Layer 5 of a small transformer language model trained on English Wikipedia (11 layers, counted from 0, width 128). Numbers have three digits each and are written without spaces.
A neuron's activation on a vector x is squared ReLU(weights . x), where the dot is the dot product.

Input weights of the MLP neurons that the questions are about. A number n stands for (n - 500) times 0.00068.
n5: 597508645462748552382477439427260345555564609663485552378398236492542296697484393475316548432546268560484543317605524318488493628761366218576439552457535500434488350707650702500432481423668504432363670682673603582634658565421656590496488396039350508397768530440569212520606409488357434580316386340670207594600752630529528675341449513537437394461519449576608462489633467474598531346586
n7: 526586595544454611440451577380263516469824434500264511692276643327729536341433311305619478504761264401547640550577421372584488289616568541453560366713547642400534553718527151496532426590367348429715516592536429430507568427259382461412644284485680444753441697524532449211539488524525774492229761382619284591432578475371717428436625398461531572642484389814311440679299340280561692390444
n31: 480606573556662397528372681588628641576423562652560616531404520545369526424391362574610371555425241322603341255583500586500449355668492485421520621378435550418276489230327674531626481716616313484231466512434586619369692504790696279539705547412484615451417448426481279366806519333679486405410627331472492699512398898504476418403473550395554820504485392625422626493500520588508318534609
n33: 598447179315465429650511433334619548611573423341426530369552694589340581290434459655617450566652516522457563539579427659577396395432283410559687403477796600334633380317579412481496572488287391442622387666687504390653239676370430643619504348490623445649730581229612478332318622365557557512422638391374477394539554335369661415662431279512302563823522496430661471349609408489664485365688
n35: 426660417515367414343489596618709529624688468508544597534323631386476390474412228524314520600522500595726753557609385394443493473476266440652394450425406473447477522420575361388482425433386343596606563232583588394568606637553361603401632597027563233759608551449803689415560401556291267481589551461445430635515543534433375423683302654536646474610669474471507347438568349417508429474599
n37: 427537470565601423365380565543552479563702484492439631335395538565400507504263421552458441352453353607619435357423361550774353341314538456301663466474420567579473573397659586382496607751632434572820533523400372519557453504336272605391428560524835554649743522486366489447580486284368389523493450409324611400245563758512404359629597305473461493519377671625374353632359519539621654150730
n41: 484500334427508663492442376455564591622674365302362661648484322665412496492724396733459503520446726424594540722431348584544564585261365274146541749508611580548553849451765229334462484714436288516686582568466240464541428504504403504544488620355455531450569542610635545378385319215488574362535172512394727488532564452785439561565476407658507450360562563496478668450458288699595692554675
n52: 236716761580741547085350597337475568496516478707460489754539521600873428394400416354525398504480564444534534635406625528471508576487419256585608504332416454492614642393446461643205586410345574249640406496635563500352703581471412728671521249557470364391720568325629543191651685651561550623480423353538356369441586749560776520616679513565270408533580475482485344564526617433504422147483
n66: 870706563532420814275426606413668307625456473188242470508391730837634157484390338415462389329646686733655546516319568464749591228426185447466844381521674559446466549412367315359476727431383483538333578644648365338472612574412551622390526468588461597716479460604614492479535399488620734586312267415423376458453405647670410431496416522351575343374350550382588556532460456544456690578496
n70: 576718700521435500428300381608535504533761361296458638605184637766384416338496487449709469651353441492545556545317474706412504363568612671335681197371612272436819717529700381243475534486505302777634423706396342426308504402613301853351749446437644517733633483392733463580598766338569613527462258584361571673456701509360321487374443295327447307448643361589488458667326359488527581564732
n91: 558507570532460593331360542465547615500297496649616647587507531678467606441382397190381550388548407554486573419479446468355516436493582500425507652418609245565371493468620447425635507669614632432450549443727534626574414546370714587722469307360659548598656594606373494442631490549592450616542645279565309748425437423715459397397272611476409545564565370450457397369426598633479467294479
n92: 559567549308412328598545515559592478539558232431522476611690508511660662425477463524613466807404528434727472585371373552592435647639394305590452658357273558525469425456521484543349504370484451307146339396555304849643540474638504544335609287451441551608251596453582314352521430582647333547630311461621418765621683676655531419489404386648299768492651257570490493635367420529456474571612
n96: 332782970519660402475192636314520404634390615521512535532401767658656404351520241568496500512685719599430558463348588361633676464579426492390372415472294295437333601637395479492661465772534354532496441709573411548425875461428597413492463526471459465567573515477481436361440639492508359659337422549570418591549523540608750323377728675513556631508705345431642592217353387704521547539442
n114: 526578645528546624225533350513542233791306544275440540513552753673419556386521331691492350839612410456547584333457747339865387276327611541530491483369565563562695520611459181555452484659393463315695345597416680306440811569229276574554632480299603356456436584631512410491341520447557639513411749551303572438479571558530304468332487296561336452475625500567443492640539239528413750297500
n116: 604363585229648420604473333556718299493485558384511637297484500398465560641336436670298538777650347515508670159568473504484599484714672435659641214550483535317405564392593651429399385536737423406477546563675598643368463572706658661437643482348420706582500553608311420643533526340527327274549348611376409727540504372625572432526637376451245500640632512747404649440602403676415439538598
n125: 559629508522542472381338365668550408543562389557433452426544488291637515606702560656606558406347532570480683665773259440310583480480452591547640138515643457418657447408504480414537401516430386414400799422570407500605482515593308817504725489360524433488280619411774489311709649610272557449538106410397425737575587450300397411519546586585609559426590450741560337348736436474464504398298
n128: 480674413657326500541446646480555545618598370295378420662471696775496439345583630365576618512416427772646439482334611477556515464451260508484582683204797441573633207391608268351378461843504496309645438305557623190513716326524576664504593388586537405521400584542496585540507382508500511605323537492682440453597664500353621504485270698483363622488714374611684519651209269444599585535566
n132: 476677382544657402437519470603404672389435117427430655396571376578871338357458456504414355578371737460528556457590546415354471508639531677445571562545466308479356732156730637632378508362488406372370571373368488637454599661577492536581672424521591555448613633599582604617621633320560543523448441477492695682477525776452610289599442561656543459431348397273636518375440596366600285261340
n137: 371811379563561519495423391288299554770939366267415656463408694455479599431477293276415484519370717527754534348710519676481522401384452509357611448642610640595381241794714612358392665712365321801509482566349331444389442568397348544383814482686510518358448532647427574562709392550807439448459630566687181385386355822761796649599537455232351428416473254540615325817245442676529679432632
n146: 656396572398398465657611372412508553488641239329683574436513676631620545413194410635362537612484452532478380638643726582462659388377522488037386227663528500500565649536542411177415554605450362679340267619367453655557297446437436663385586424435478675544461696350348210504575598579558516189414626148665548471586564576219621573467483581770611504950492416523523520662611606712610562388354
n151: 419784406373481542407526442601538622518482312647724619489348565297487507618591776264706286439533461511619490490504443572307369572625562345492757557718521402455408496267582618515597504585327500542201577542278296247385572680568626329455665355568496558386683514428613785515668460511618570561537577321427370429550610504270381511551556496527465489485736328290599536374417516688527386518500
n171: 361508557409381794610640336623443390454484343574256482488453492548515500416743480531354302658559513637361710473685615425682704554389298504320398694335564615451683408578496216446547488665447338326365387409516525398632492504279479725529492376537771528762425591622615454592492266480496549374113399612344429370705461525738756314524640369564465405689567260633780520681478325353662532556718
n174: 470521442532408556392480557193684380449607522376355482701782644609485444283550399362296467398464366648685481356680382488736048339661281553265756403446523597604785761404527487321355426517375438584716389500476378525433548533508513522420547484546379794649755746620638504547543779529344551346390461156436649483402315605513281617383517478338304665555585521595630645568650627484552706484561
n186: 558444536563642741571255417492298233304777466380570408593701393488529586206406422465500610656293713434703411666550598399508534553546350540459420541388600488855566603519782475422375540337331380467303302414670492275521663425674434710345640580243429457517599672407520553603779477647647545359512513340575467340434595480668413281313378526521413508358367387347353508558283682473660639630428
n212: 623562520574477548541438480427660663531373372518378568430701486639411452402480377561483324660361445363521573444373584407372503591559455543432639564296425473608483432647551661561600424704629625567350326554398503616503615477557476479416476415439655551405473497685471253442550426353572509602390359313555647854551544330555401813237487397409531478430377387522375532455479507424270562500661
n222: 406514380579511562376476596438716436431557406571252410543496428572412350282493380564677360435599781615576729503351475507504643403478562403384650532430405589497525576449685381457490423716595517654634528611324685395335558448606446471244746573294741660530615514493613573399391452479580641616369544320460493553615497542617431462265425447663467633298603451439481364605455330744319632431474
n223: 398496409227622703402563433461679259738883512427485513443386473445355269399626566646236533666757661536566490450465538544489468434437426339449575515414611553521554623758533484361526571708708485362636295454435381496574413522645260733274380633514622595628535386489530518236482323410511397395537559651453380496601554527559644430745343427520514537557544341656368591526516270421651657634699
n226: 520610500459442674143357485651619352615665553615304517678596734552366274440368437447645544379329516563670581697393477630473598492284464485500580414492383492347547583500689403614485515393413185519212443504474244477549585579481367364241705445451671719294543615684653536453385418511542425516571623383611469622594485619348318247541338521681580544562478393355644663315536416493592814605629
n237: 843404406604385564493622436284538573536520370253440573549572613547373604527392362340401625581581540603529627623475577547423621528439511582390457556565800423461603357623583588309416425360392469489607524398566581479541413578483465648497468490456525724737348601457415464567481520306681655429419640588107528490560421417547471497697462437671392463308446521455389564647171554352616674357642
n238: 613496340480436713522368512369254447567701315433447507598439818606523712388598398654435321543324789387556577468609317623496452363359326446361210722579770704672302446379777518233162579723446304658597500496431398252543403628407702553577716216377400577340491377573562548643780488724587689400533613199457448425379420593540643426431411428310512549530582643591508516565322231400610525620482
n242: 570357641387387761617543351513645345568435384307582649443521574520453539385516547603434624689438683369363677504368606422431618582487322524290843435337505597310709512589738555455481309346241198484572377565500411468521457634601344525520521252496671722631430555446480553430477199690615459463445799656500521436496709318559719866667492586694447492747469592478404353550377235321673500571437
n247: 533360461524543496493646313467447445377517345598449550479445522665478524636690490576587519587754526735284435623332536418493664475626712500536600299486648543349547476429453418355452496390538507417504570798731532415370353611358384485711460665532485380564518572456413313616397373465339503391379383601405475592282567254397551380634650173422346318593417514588351387538388403359589535364265

Each question shows a token from some text and the vector x that enters the MLP there. A number n stands for (n - 500) times 0.015.

" 19": 605375457597548552469554524707371391601373589511467431540557424427340542650430673423714413373447460691274341428437482549583522629472449598570465478602426554475432640491524520439583512430349747611490521540498566417418466360397489455439494624536386509616375369625450611495340579497570463533509428471531597416404528504512417373462665570620675520553522665462466536577491536470304398418539
Which two neurons fire most, strongest first? n247, n37

" 4": 470390453536581359507403598731399530407483609592641439552356573416300487636467602488614495280497559527357417495445494600469456536524539542574529562584437586595543501428710569462637325548480489668509454451455463477425492456362412378526574520563421517405414361438385467703362522595601361606675592460563634331492396576527585495420551484609755432467603541681477516485522390344399534488493
Which two neurons fire most, strongest first? n151, n238

"ce": 478663383488475474636437534473363461603542413447647409413563384516472431489590681600456568601414400425429579528472524577423515480448635628805329504525569471633330529590642512487736458387427575506480644478404402482504469399447525398519430570502321487222494385412490456581524639560416357582580413615547541486558509372430652249419439517714530500466536586595543612540444672445523517468340
Which of these neurons fires most? n125

" Bar": 413438437525489676729477420737541506306524467539506273389491494565436483574290585551448709470420421563632475503416398708365583427516572465516418601444447514452545507548576593503620354343297536607525541502512378540461393424359439451463494773486502508390644570494372513543507506443549578580662498613475497552442452502623351698554510602432651367407449557537378503639417314524468397594547
Which three neurons fire most, strongest first? n41, n70, n242

"u": 683376516465409560668672373867421433263549533367500402489421564518475489440438394558425563456552381390594541502606522584511480353412735486521477543614325455546482493666580457537524483527399530515484559399584576591482487445479400564408525484536463371463516349523529454512456437513442554707349460378588436512607469698598447636444494397615826365469397612400395589516632572578396502622412
Which of these neurons fires most? n146

"ze": 578595440563629394557537516533557476460588532367592381535408571433456601495400320412381492552385525491553344525390494426581330499584435576601578529510699586611342535477388580615548393345469495504398582598466607479383583489399539503460402562565395585563457351461559524549291564545513574744485518602514334425543539522539397486241418553504797378466487653726504438568477523377467594587561
Which of these neurons fires most? n66

" production": 714472479551495501383501478684340529327410417442602417634465412339518467653406771502501578382480432364559506534555471553442470501515403612538436498520458465671373568476689439707554437448690619466450715524476547422429499555420542480640441725715548479530549360479517487499412592542491230540513473610497473482489414410382426379501471577320526543463564626424578510453502435498384451610468
Which two neurons fire most, strongest first? n151, n132

"d": 453458465722432316692486446495549476362455594424504397465636528574572636418354392386382551342396528561729425621589519586534445536415652509601454474595417502553654499428436445402459450440430562349565321494429458485513392331537407620418463502619497491388625436557574652466351451470415486512586486450298717591610384697583451674505436309557520511484605468610437562590499534542453673585476
Which of these neurons fires most? n174

" T": 477604385465456496752318501323574614291487666544493444325560483430528520479306522525532530198550565548498579514356485482582425575571660469459516651411488536580525567546342572568438338435531440515570562477392634564362519457641635541454352490675450556470497395582511549480310416398550448517625392473686628361478543352619517510493447503545492422542567827382485374536518525526446514571570
The most active neuron and its activation: n222, at about 1.2

"T": 382503384567545480653344541520577546471460604677536517399560481511469574470369598431495504295397462488588551437613283533515371744520467548542566601525405611606519443438411683530458415399594491471452546517490623497463562600559635453615475466519447512381440289563638577498362405625401282509711353486618474562515399412513586474584437553490644532394579721363447416358501602520395503614274
Which two neurons fire most, strongest first? n151, n125

"ck": 496432507381556437650451433369473603539369416576512376515426521547418496502405758405560612660405402412460693562451353650439470627345753586736481512473516526691316549529412448519473438468488731434545569604449468384433586510339489569610433530545363496489421465539495492498431466515453458721561441565358516495668315425565588443581594573386427500445514588509499525444466566455475504730363
Which of these neurons fires most? n247

"la": 483471421542547355417612510602472485674630516497355469537519397528470414600522492494434525430549486568616497592425553488443425436361659485853506526480538481603537542544319505481524589558542787318666571500466546580469528375484469376466454497482534449548507258702642532522271496414546457726680573314501640491536461436445298514388570391563450435292474631441385485548506411531431528541502
Which of these neurons fires most? n114

" list": 440487490381483410530577468346441679452563539633517571493300394429426594520570583481444466432509478489662413473392325486433465617414661620542503552568473538667483504562531405360571418578633500551514592526440624378512423376322512319798501805718406513562427423412530422473564573597634361688627438535585446498523585392514362495529398530465423514457461604445478510454584431522333401568475
Which three neurons fire most, strongest first? n151, n91, n247

"Re": 482446445562469347625539611615356520485507643453489459345544412551339450418476395448439409476543646529505543619567542435469544600448701515543484470553622465703495482573324538506521576377500398646641477588521539471415569317481384324561217665436464479413572366510493494572528290524599408514669537605430619514421509291591428512590396555507610364470423644588364572640498541514437650565524
Which two neurons fire most, strongest first? n247, n237

" ": 516401504574442485697530463571493608528470546434412550464566488550392431439467445532664505435453462452339569468488544531407457465447657403523576552543451851513541499476313474524520393501356506500467586499544579414523522265481491452542318525691440471690502501860349552504507460472572330559511545583440706216528397546366445459476461559549685428531544573421493493577622444430441494546537
Which of these neurons fires most? n171

" S": 418483569555390544495476504540445501280450555545577499434476586513531498379297472440580565346680589580519486481537397736513376535510569575652502515521502393509554531655456506589565349603390500382556632462411467314334559319519459515543440623543398547510511456571385516497417328484664333795576496557680465361504497406627398549536495424453642509401554649450447576479413415558536513581574
Which of these neurons fires most? n96

"ly": 662406572511555408533624472647406477340538632381676273424683436406391554453721538494505555508461452456528414465543428551400508432592656517515568456449534536543567466540648519542477449418580699365510559569583518459478391410404556586529426569456459495355309297410460539331540607472477172398512541572540359559846503506494546500531399515465701441446554527478662513555566443471495522513485
Which three neurons fire most, strongest first? n125, n5, n116

"va": 500483403393545466432544478733519584356506305478661371542509371589641439624413483445416584541403401494502543650395515591335465511359504458724561487761544409533390512510468578550705415449320522503501609507374579424407545488607463400489522561459537456461384187581540552581515479327404593460496430496587570557499540546590411494596588615448659475486385664475464437434574547525606272614557
Which of these neurons fires most? n132

" Pe": 585397308541465485719617394571563537429582507520521482461370567628356447588430404554580543337595555550609470636223455556391567607496773463651555532556469665701480513500439422556522365347677409394509365539366500490481456435566547337442430651421530530564525451456485429526353400419511623682541447539448458484543481390422554398484416563641515383320486608496416546655613465431594584565508
Which two neurons fire most, strongest first? n247, n222

"ri": 680586430360559358540650300670445589315565494547652361459302492527522497456562458505526602563384447504404493550497540578476423665614637505633483506521488456617388595528340567522619364296369540658426510461567447539442492562465530380581429365510392330316531392488484544641480490405542436573542538382717663472625414508627535406495605596403666422375465684461563538385524566463624409497477
Which two neurons fire most, strongest first? n132, n151

" J": 433205436516545445669602523444512541303575671659500525428598548429414468348323443440472514410550463631535530494354319606491388592534621519534450693400499546558559403663443389485542467512622552495573612461475666428432399404647416441385502630675432555633635442533535506470477488453489406608498309535579618544528532456555278578459415443534611396453507492269494551591336590571458553438714
Which three neurons fire most, strongest first? n222, n37, n212

" −": 584376539428481606693478530526401585455429706481497521486516461400275524529387525558694394517581583530300572561532383505457407532525505371561553557479485429519619644477501547490638524391509563569535373598423504463460585411581388479573292762560298435663247477423618485458386546412423341626382540464475568564555389395634509367535559451638676448570523649396506532548598455488450507547593
Which of these neurons fires most? n41

" E": 518387219596386534657403450658455504324421760516539473364551522532438526372514408488551656389633487593648535446150499581479401475525589587517307583601561601509544435543456499478596333450512495467563416531341624437411566410535553556458491513504345469611477465622561492583501429558622417479565503626479599445548517492508460409489474495516779374432591520402450430571670498566465583395687
Which three neurons fire most, strongest first? n222, n237, n114

"e": 677422387615491343523552516698413612440491587562414444507285594489609552489408376512483545428638494514648511540316526525642523456457551503601463514541439477590399352697388520522509338571441540391517536489447423469457611189613451303428500479578508427525539345606643564497346419460491553701593467593531593420611512514527475422371459446570680461346580432774494476578557382548415598485312
Which of these neurons fires most? n7

"24": 494378626542450375658398646628401504493499463365607478558523424457386419573475532503669546362416445490359434510550433707353449689402520636695357474433371637529570484436606542524530405403396466561391436477502633536418382531380457415449649573603463442422380361509543500735381611607589369571612637427605520405495399485603483615584618486475718448399573574618495492462385502428531448658471
The most active neuron and its activation: n238, at about 0.077

" a": 502446421493499485449457434432406439500563619428594369324372491482205453607525607470514582495494569547269471445516516412510475485436595644457407576424460518633489641474592468479418535519520575536483548440373628482483460385414539502595398499513504579523576282543579531747386511516385385728662383629645492545561461495577357395572499480431633488505602584465474454525538462448821627431591
Which of these neurons fires most? n37

"k": 539505539570451446601533389488601451532434702471611390605459488564637522407342562417489487600507445584503530459394477658382434654585559512795475643341424519573426567494510480567587255505249612471586507508431577433420523408599582506554212524583362501557590483595602502437338488370324568647609533411630443467410531498507551458326530522442660465358484557426419559498341574535635341589365
Which of these neurons fires most? n96

"ru": 774437401495402428732645513786435532419587585582460373530475529616482459584567464260413624447436458515589529542602409632484470438432594475649588597614472573621419415523366543439538466394331707470520524546552509459475375435516431393394496679461380379401563456520330547297404466423496693529555575426594564571591545563462291554364423464602513399391544455495444511581321626685467470540574
Which of these neurons fires most? n237

" official": 520475445529428588425496475700431673375437529552575292517564314440504432570435534601389598550558415548536431621597643524411473639522534568550549564609374561556440528569645571370514486421524468474465597504526385509534447667352574419533353697637387454316630347425405508512456645659648268328704435606661486625442486430402404504379469586289431475386444584464450404481618507501532458539480
Which three neurons fire most, strongest first? n5, n247, n186

" To": 486541275612478520826587444465640429262528432376537282331627452468470568504449539506503522353390663556557498512393381356457533420444610442578620545563495570507637483555398466526500263313324519494528602455538450562495635442668506614422282617466496552354525508519501475557257549328526504431596485532565562560580548520715346416550456458523732493581615641512450427532555485585420576443541
Which of these neurons fires most? n41

"s": 712379542530519582481596518656454510440430656571499349433490537437549577409428472478379532478613448427483528522472568566648315371487605528828539478395286482506657494417563474726501329538453661369575658369444531510463623422496522349730382570553441467527445439451433428518367546492538437888708454426476489345634568469428435453599452530464479524477491594412485569496575512409472414470434
Which two neurons fire most, strongest first? n114, n52

"I": 456414511531619510530438559645502510521535579615721555415635385584526460486391479389522488439392481626605461371388302348466399532420475560521424533648457357597417533466498628650642401435558455441434494479511712440458503572502391532479533475497354467477496279538559686644373531617458364419629575529604477468626448487481509452471457575418690510408554720356506317507661578645284421440599
Which of these neurons fires most? n35

"y": 610466470549493519472597385704437435396465477418540562491522583513491408591525556356586547525301426514585366492334559735425535511552620540687480557512478538736545420469424415648635380348449709410450645460530553429484538172498487582507408529483358423413342289566558574584437535405389356713619334407622545573628568611519560507440500439594512481478555324497478459546536638606449459493386
Which of these neurons fires most? n92

"ven": 520464493491529364484492351972521498299457414484496361433513450549561501648379503467613643498333544552518517606535321633518489633492519479734408436638478531555463535472419565641416336445402611482510480496494475466400402596520466394463589456500374512375503300528596561530429405581541347564683441383663537621568473513659401526425649661559619530533387557609461475435474508333527374648413
Which two neurons fire most, strongest first? n125, n92

"er": 475551486564426514501462474553470530554501428426550278412416518526602444473524522469669525491491373490522631590382396519489462568261556570654601540520495443533633470541605638492676512525217567493638380724390530467425483582487545502446519493547432360403584377469537469493466529363365539558513371600373708408588431513339493616468450506392516406285441706631484540585614415528693363586694
Which of these neurons fires most? n70

"-": 630494479517428706534406522423478480359525485508499542502481410432347530484553563443484435489400594565599569528714340538587457528541585584638396594497590425545586448461452587663575374442524569556500670455409573575461527368424464386618320599539416619315404423582528574581302513514411244392610448511444610392578155653593390439523642524551625417431551512470522522452540577523426539573452
Which two neurons fire most, strongest first? n174, n41

" K": 517465502535428488610546357562465538330479603657465477482480504571456432429402692369528667441404574565503527489413470657379456666522494464670507711362388594497512408495371462586591350564432498443570635522575467398339473447625494518391417641586375580494565516550472484394471425427393521656507530534754484595610527422479386484441505416463732385416559616323443647600448359637587366471506
Which of these neurons fires most? n128

"al": 474385400618563505503649550440500413385500399681594325491655594519541448536318488487403597379522433477491496596590479588491581443365591482528619444488406416762407460634307643432522543383226751511471562505523499413460563505506335613481524563447639466557449306407643627623376602533355461551605501545455528316391576643436418507454475481556578462452445449475385450461717535610450552365514
Which three neurons fire most, strongest first? n52, n37, n125

"ur": 648699559544414456596593312915504717422444346491491329369397489428452564494429452485554628379525478462563408464411466546459461400381709501648441442444417370630595555571330537371706374508373396681580503612445568557433497264350533519575570320477475468479465510532610552535549540477455555396536537504452360543466455527438534571531627618510662490565458628524474469455453666467514404701335
The most active neuron and its activation: n70, at about 4.1

"t": 473553381551387444709398447500480559311492569439624464415665429442477587382551534445486561359424425438491473468316404561605461492439472453457439732493494452572729414428355524614373429477426801425601503480439575649439736346558627447595421402566478401502413490615567521609214462484553389708567520551742545376448463457582618453461549545588573498539521607496533443489519506520498460549379
Which of these neurons fires most? n128